Layer 2 of a small transformer language model trained on English Wikipedia (11 layers, counted from 0, width 96).
A neuron's activation on a vector x is GELU(weights . x + bias), where the dot is the dot product.
The model reads these tokens: "ency" " in" " Mal" "uk" "u" "," " Ind" "ones" "ia" "\n\n" "B" "ur" "u"

The vector x that enters this layer's MLP at each token. A number n stands for n times 0.047.
0 "ency": 24 17 19 -16 -39 -1 2 9 -8 -8 -4 -26 13 -25 6 6 0 3 8 12 -29 -4 18 -14 -13 -3 2 12 -13 -16 12 8 17 18 -6 -4 -33 16 -7 -6 -7 -14 -25 21 10 -28 36 -6 -8 9 43 5 -18 0 -29 4 7 2 -1 3 1 12 15 -18 36 20 3 -10 17 9 -2 50 -18 -46 19 -17 14 -33 53 -15 -21 57 18 -5 -63 -24 11 -8 -1 -3 7 1 9 40 -23 22
1 " in": 1 28 -12 -4 -31 19 -8 -4 2 -12 4 3 -7 -2 -5 8 12 -38 11 -4 -3 12 15 -3 -62 10 13 27 -5 12 -6 8 46 5 -5 -5 5 11 -18 -20 7 -1 3 -42 18 -12 51 -19 21 18 9 18 2 -13 -34 -21 21 -2 -43 9 17 12 42 22 -11 16 16 26 8 -37 -18 30 -16 3 -2 -9 2 -7 60 -7 -8 -8 -10 -5 -63 -12 -2 -13 7 0 -7 -30 7 46 5 -12
2 " Mal": 28 13 -13 -11 7 5 -8 -4 -4 -23 17 -5 16 -15 6 -4 7 -7 -25 3 -8 17 -6 16 -21 19 10 -11 46 24 1 -10 10 16 -16 10 9 0 -29 -59 -11 -3 -30 -61 -5 -7 42 -14 -9 2 45 16 -5 -9 -15 -9 -2 15 -33 -26 20 -19 -13 -10 -10 29 7 19 -3 19 -13 60 7 21 -16 -44 -1 17 47 -14 -3 13 15 -38 -36 -30 1 -19 17 -11 22 0 34 37 11 3
3 "uk": 3 35 -18 6 -18 -4 -16 -2 -11 -21 2 3 20 10 -6 12 8 -10 -36 20 -1 1 -21 -12 -40 17 -17 7 27 11 4 20 20 21 -16 36 28 -9 -28 -20 -2 -18 23 -20 3 -24 27 -6 -13 29 34 32 3 -29 -24 -9 10 8 -24 -10 30 -7 23 11 -10 42 14 11 -36 4 2 83 -33 -9 -6 -37 3 12 4 33 -25 6 13 -9 -44 -38 6 -27 -16 -32 -8 -11 18 32 16 2
4 "u": -1 14 -5 12 -2 -5 -27 3 -12 -6 -11 -19 34 -25 -7 13 9 -12 -23 8 -2 -9 4 -3 -65 4 2 22 29 -3 13 -1 -2 35 -15 38 14 -15 -27 -6 -33 -21 3 -16 -22 -33 52 18 -37 22 27 2 12 -5 -17 0 -5 16 -11 -18 34 5 45 -3 8 27 8 9 -30 -3 5 86 -9 11 5 -27 26 1 -10 9 -16 9 24 15 -48 -39 0 -15 -15 -15 18 -9 8 14 -1 11
5 ",": 16 52 6 20 -20 -5 4 3 -2 -6 -7 -28 -6 -18 -4 13 19 5 -16 -3 -1 6 15 -5 -42 13 5 8 -7 0 20 5 44 6 -17 -17 -8 15 -25 -16 -2 0 10 -31 15 -4 41 20 6 2 -4 -20 8 -16 -24 8 16 24 -34 21 17 11 15 2 18 0 -15 2 -11 -58 -15 53 -8 1 -2 -20 -6 -15 43 14 3 34 -4 10 -66 -6 0 -15 6 2 -8 -22 -9 31 -5 7
6 " Ind": 45 12 -27 1 13 32 -2 -11 -14 -20 7 -3 13 15 28 17 19 13 -33 7 6 -9 -8 -4 4 -22 -7 -15 27 -14 3 3 18 4 3 -36 -9 -5 2 -21 7 -11 -3 -31 7 -45 46 -7 -21 6 39 7 -44 8 -39 -8 19 39 -32 19 -4 -41 5 -8 11 7 4 12 -16 4 -12 45 24 19 -8 -27 -15 5 22 26 -3 16 -13 -50 -27 -24 24 -29 4 -13 -10 2 12 56 9 -21
7 "ones": 12 28 -15 8 -37 28 16 11 7 -30 -8 -16 -3 6 20 -1 20 -4 -19 10 -17 21 -7 -30 -49 21 -6 -17 -14 5 31 5 24 20 -11 20 -15 -11 4 -11 15 -24 26 18 5 -35 30 1 -17 16 51 6 -52 -25 -22 4 19 5 -25 26 -7 -17 24 0 19 35 7 -21 -2 4 -22 65 -33 -11 -6 -42 0 -20 2 40 -15 12 32 5 -48 -13 8 -2 -21 14 25 -14 -6 2 3 -3
8 "ia": 3 17 -11 -9 -1 16 -3 21 2 -31 -13 -11 18 -27 -13 25 -7 -25 -29 43 -20 -14 27 -1 -47 -5 -3 5 -21 10 36 -38 39 19 -23 9 11 -14 6 8 3 -23 4 12 -6 -38 35 0 -31 2 47 -1 -21 -5 -2 0 14 21 6 2 -7 -5 7 -1 22 34 1 -28 -3 0 -18 82 -14 -9 7 -19 0 -5 13 2 -17 28 29 8 -57 -28 13 -20 0 -7 7 2 12 6 -6 32
9 "\n\n": 17 46 -1 -19 -12 -5 -2 5 -3 3 5 1 -6 1 21 3 -9 -15 -26 -2 -5 -8 12 1 -61 34 23 5 -30 0 7 -3 51 3 0 4 0 1 -4 -5 6 17 13 -3 20 -21 40 6 -3 4 39 7 -23 -2 -12 0 11 33 -11 7 6 14 3 -36 7 -7 -34 -11 -3 -23 -22 95 -13 -8 -7 -4 -6 -4 19 0 17 6 -16 7 -82 -20 7 -1 -9 19 0 -15 -1 44 2 -23
10 "B": -8 6 -19 -15 15 28 27 3 -17 -11 -22 15 -14 10 12 7 -2 -4 -11 2 -5 -40 -5 -7 -44 -2 9 21 41 2 30 24 24 11 1 24 -1 -13 -28 21 -10 -24 -16 -20 6 -42 41 3 -17 15 45 -7 -21 5 -11 6 13 21 -23 0 -10 6 8 -44 41 20 -30 24 -13 3 -16 57 -7 -13 -10 -9 -18 -11 42 9 -4 43 14 -25 -46 -27 6 -7 -33 -2 0 -7 7 10 12 7
11 "ur": 44 21 2 -11 -1 -1 -1 4 -9 4 -1 -24 23 -19 3 5 29 8 -10 -23 -22 23 2 18 -40 34 7 17 11 -4 10 9 -7 4 -20 17 14 -5 1 8 7 -29 -26 -23 -7 -27 57 8 -19 16 54 19 -30 -16 -23 -9 8 13 -37 -8 10 6 -7 8 -13 66 -9 6 -26 9 5 88 -8 -9 -31 -17 24 1 11 -30 -1 -4 15 -13 -51 -34 15 -23 31 -13 14 4 -7 -15 -1 -14
12 "u": 6 11 -5 7 2 -5 -21 3 -15 0 -8 -24 32 -26 -8 10 11 -13 -22 4 -7 -6 7 -8 -67 1 3 28 34 -7 9 -12 -5 30 -12 33 8 -18 -22 3 -27 -22 3 -15 -26 -27 52 25 -36 25 40 -1 14 -3 -18 3 -6 14 -12 -15 31 3 51 -10 3 26 14 8 -29 2 4 95 -1 6 11 -26 25 -11 -14 5 -11 8 20 12 -45 -37 2 -18 -13 -12 16 -7 2 19 -2 4

Each question shows the input weights of one neuron of the MLP. A number n stands for n times 0.0048.

n236 (bias -0.022): 11 -1 8 10 -6 -8 -44 55 8 31 -18 29 -21 -12 -21 47 -13 1 -37 -26 23 -15 -33 27 9 11 11 24 3 -34 45 7 3 -7 -4 12 -18 -22 -47 6 28 9 -24 10 14 17 -23 2 -17 -54 -13 31 5 -13 5 13 -13 23 10 -27 -49 6 -21 -24 23 -1 13 50 10 17 0 -19 -15 11 -21 46 -14 31 18 -42 26 -30 -41 -20 8 23 1 -8 -5 5 -28 -19 -14 -17 46 -10
On which token does it fire most, and how strongly? 10 "B", at about 0.032

n261 (bias -0.001): -3 1 -2 2 13 19 -23 26 -6 37 1 -8 -12 -31 -7 16 -26 -10 -10 -1 -8 2 -6 -25 6 3 8 -8 0 -18 6 12 12 8 2 -1 34 14 7 -12 3 13 15 11 31 -2 0 -16 1 54 -11 -15 20 -5 -10 -18 12 2 -6 41 16 -16 -34 -10 4 10 26 16 14 -16 10 -18 25 5 -13 6 -15 -32 1 21 15 9 15 -2 -8 1 5 19 -25 -20 9 18 7 -39 10 7
On which token does it fire most, and how strongly? 5 ",", at about 0.11

n349 (bias -0.025): -1 -34 -18 -39 49 -17 -39 14 19 -18 2 8 -13 -41 -18 10 -10 25 -26 20 7 13 6 -13 19 -25 26 14 19 -3 -19 1 -74 4 -13 21 1 26 9 -16 -8 -19 2 -8 -13 14 -7 56 1 39 7 -57 4 -19 33 14 -16 -1 -10 2 -1 -21 -24 5 -1 -2 -7 6 3 3 29 -8 72 26 11 -42 -47 -17 -8 19 10 -7 -30 -21 31 9 -15 26 -6 14 67 2 -2 -38 31 -51
It fires most on token 2 " Mal"

n283 (bias -0.025): 2 1 57 7 12 -1 -19 46 3 -25 -42 13 9 1 -23 -24 -14 -7 18 -5 1 33 -39 41 2 -22 -14 -6 10 19 32 23 2 -28 -6 -1 12 -25 -13 5 2 -32 23 40 -1 -20 -3 -29 -1 -1 0 29 -6 9 -16 26 -2 -19 -17 -19 3 18 1 31 36 10 1 -14 -3 43 -15 -10 -5 8 -23 -13 -25 14 -25 33 -9 -16 -24 -20 4 9 15 5 -5 -2 -2 5 -24 -22 -21 -19
On which two tokens does it fire most, strongest first? 7 "ones", 3 "uk"

n175 (bias 0.015): 17 -1 39 -3 10 -6 19 15 -1 -21 45 1 -10 -4 19 4 48 16 35 2 -6 -1 2 5 9 -9 -8 0 -2 -8 12 17 -19 -19 -26 -3 11 43 -12 22 -9 -13 -14 6 1 -18 3 0 -37 -13 -10 -5 7 21 -12 23 -3 -17 6 31 17 20 -8 44 -20 5 54 -34 -32 -1 9 -5 -12 23 -10 26 -31 9 2 -1 -6 -28 2 -15 -7 5 -38 -2 -13 8 6 -31 -12 3 18 -25
On which two tokens does it fire most, strongest first? 11 "ur", 1 " in"

n116 (bias -0.000): 11 -13 -13 23 -15 12 17 -5 -7 12 7 -3 6 33 -39 -12 9 -55 31 2 -1 -10 46 -2 35 13 -36 9 8 28 17 -12 -2 -4 -34 -14 -5 -13 10 1 9 16 -5 34 -15 -11 13 16 -11 -56 7 1 -10 28 12 -10 -30 -14 10 -26 -31 5 -36 3 6 -25 -2 -28 12 -20 32 -3 9 -22 10 36 -15 34 8 -17 27 6 19 20 11 5 8 14 17 -11 -16 31 -7 22 8 43
It fires most on token 8 "ia"

n146 (bias -0.019): 24 6 24 4 3 -12 -2 -7 -5 32 -18 3 7 21 8 -28 9 17 -13 -28 19 36 8 -20 3 -2 -8 -60 -4 18 28 6 -6 20 -21 9 -9 -9 -17 -17 18 6 3 36 18 -2 -7 -28 20 12 -7 -26 8 6 15 -17 13 -8 -6 -23 -13 39 -8 23 22 5 -22 -26 5 2 25 -4 -29 -30 -8 11 20 37 -39 3 -23 6 -10 7 -8 10 13 -30 -15 -6 -10 -10 13 8 -18 -6
Its three highest activations, in order, are on tokens 7 "ones", 3 "uk", 0 "ency"

n55 (bias -0.041): -1 -4 -13 3 6 -34 -11 -13 -2 20 -3 -7 7 28 32 22 -13 1 40 -6 8 11 60 -15 -12 10 12 -2 -12 -24 3 -10 -45 11 -2 9 22 -10 -15 24 -45 -13 49 9 -19 -13 3 14 -19 -29 -21 17 38 -17 3 -4 26 -13 7 18 -36 46 -12 32 -35 19 -4 2 -3 54 27 -16 -3 -32 -18 17 8 -19 -32 -9 -2 -16 4 12 13 14 21 -26 -8 -9 47 32 -39 -70 10 24
It fires most on token 11 "ur"

n118 (bias 0.008): 3 -15 17 -32 14 -31 13 1 -1 47 3 7 -19 -47 -43 3 12 -3 -8 7 3 15 -21 20 -3 6 -19 11 -2 -7 9 6 -30 14 8 18 -17 -2 -8 8 -20 -12 -15 -6 4 5 3 44 4 26 -14 -32 4 1 33 23 -16 20 -7 -7 23 -16 0 -7 5 -9 0 -11 22 -25 11 -3 43 -24 -10 60 -13 9 -1 21 6 -6 12 10 -7 9 4 -17 -28 -20 -11 13 22 2 -9 -7
On which token does it fire most, and how strongly? 12 "u", at about 0.32

n119 (bias -0.035): 2 -11 8 -7 11 -5 -50 27 -12 5 14 -8 18 33 3 11 34 42 12 36 10 7 -42 -17 6 -27 -40 -17 4 34 -1 40 -14 25 -21 -1 2 -18 -14 5 1 -26 -8 -14 -5 -1 1 -25 12 39 -1 11 21 20 -19 7 7 -14 10 -7 -3 -2 -26 21 2 11 -7 1 -26 79 -25 -21 -3 -15 -7 23 -21 -14 15 -9 -2 -8 -13 -11 25 17 -37 3 -17 2 12 3 33 -15 11 8
On which two tokens does it fire most, strongest first? 3 "uk", 2 " Mal"

n178 (bias -0.013): -19 -14 34 -23 -7 3 -40 -28 3 -5 16 -1 15 -26 29 25 -3 -4 -6 -28 -20 15 48 4 10 -14 -19 -38 -6 1 -14 -2 5 11 -35 -29 4 3 -13 33 11 -31 -9 15 20 21 4 8 9 25 10 -36 28 -17 38 8 -33 14 16 4 -12 15 17 53 -9 10 12 19 -23 23 -19 5 28 8 16 -14 -1 26 -48 -3 -13 -6 -8 -2 -2 -1 -3 1 7 22 -1 -5 2 -7 3 -49
It fires most on token 12 "u"

n210 (bias -0.032): 27 -9 31 -60 39 27 33 -34 21 34 -11 30 -12 18 19 -16 3 7 23 16 23 -25 -34 21 7 -15 8 -51 -36 2 31 25 12 19 5 6 18 23 11 -5 -44 7 -49 -9 6 -12 11 -28 16 -19 -1 -6 6 33 13 45 -6 -14 57 -14 -22 28 -35 15 -19 2 -39 -9 -4 0 -16 -20 -21 -14 61 -15 -2 0 -18 17 -6 12 -10 -10 6 16 -15 2 -5 33 14 -33 -21 28 5 7
It fires most on token 10 "B"

n322 (bias -0.002): 4 -16 -15 4 -5 3 14 -6 8 -10 -26 10 -3 -34 1 -11 -4 -4 24 21 4 27 -27 -2 -13 -22 24 14 3 -22 14 11 16 -43 18 8 8 -4 45 16 1 34 24 14 -10 -10 -13 -33 3 -3 13 2 -12 1 2 -1 32 -22 18 43 15 -11 -9 8 22 -12 -18 -12 -23 -5 22 1 -35 22 11 -8 20 -36 -5 -23 12 2 -22 13 8 3 -17 3 -52 23 -5 3 -23 -1 -34 -3
It fires most on token 7 "ones"

n193 (bias -0.027): 29 6 3 -16 -5 -22 -28 -15 18 -43 -2 25 12 -43 -58 17 19 -9 -1 -7 11 34 33 0 9 -6 -13 0 4 -6 5 8 12 -4 -12 0 -7 16 10 -22 28 -1 -22 -29 -12 -2 13 -6 24 5 -9 -16 16 -14 40 18 -20 19 -2 15 6 -32 17 27 20 -37 -20 -13 -24 -4 -8 -7 35 6 -20 15 -60 -24 11 -6 26 -11 -22 12 20 1 -17 4 -29 3 17 -24 -8 -16 52 -38
Its three highest activations, in order, are on tokens 5 ",", 1 " in", 2 " Mal"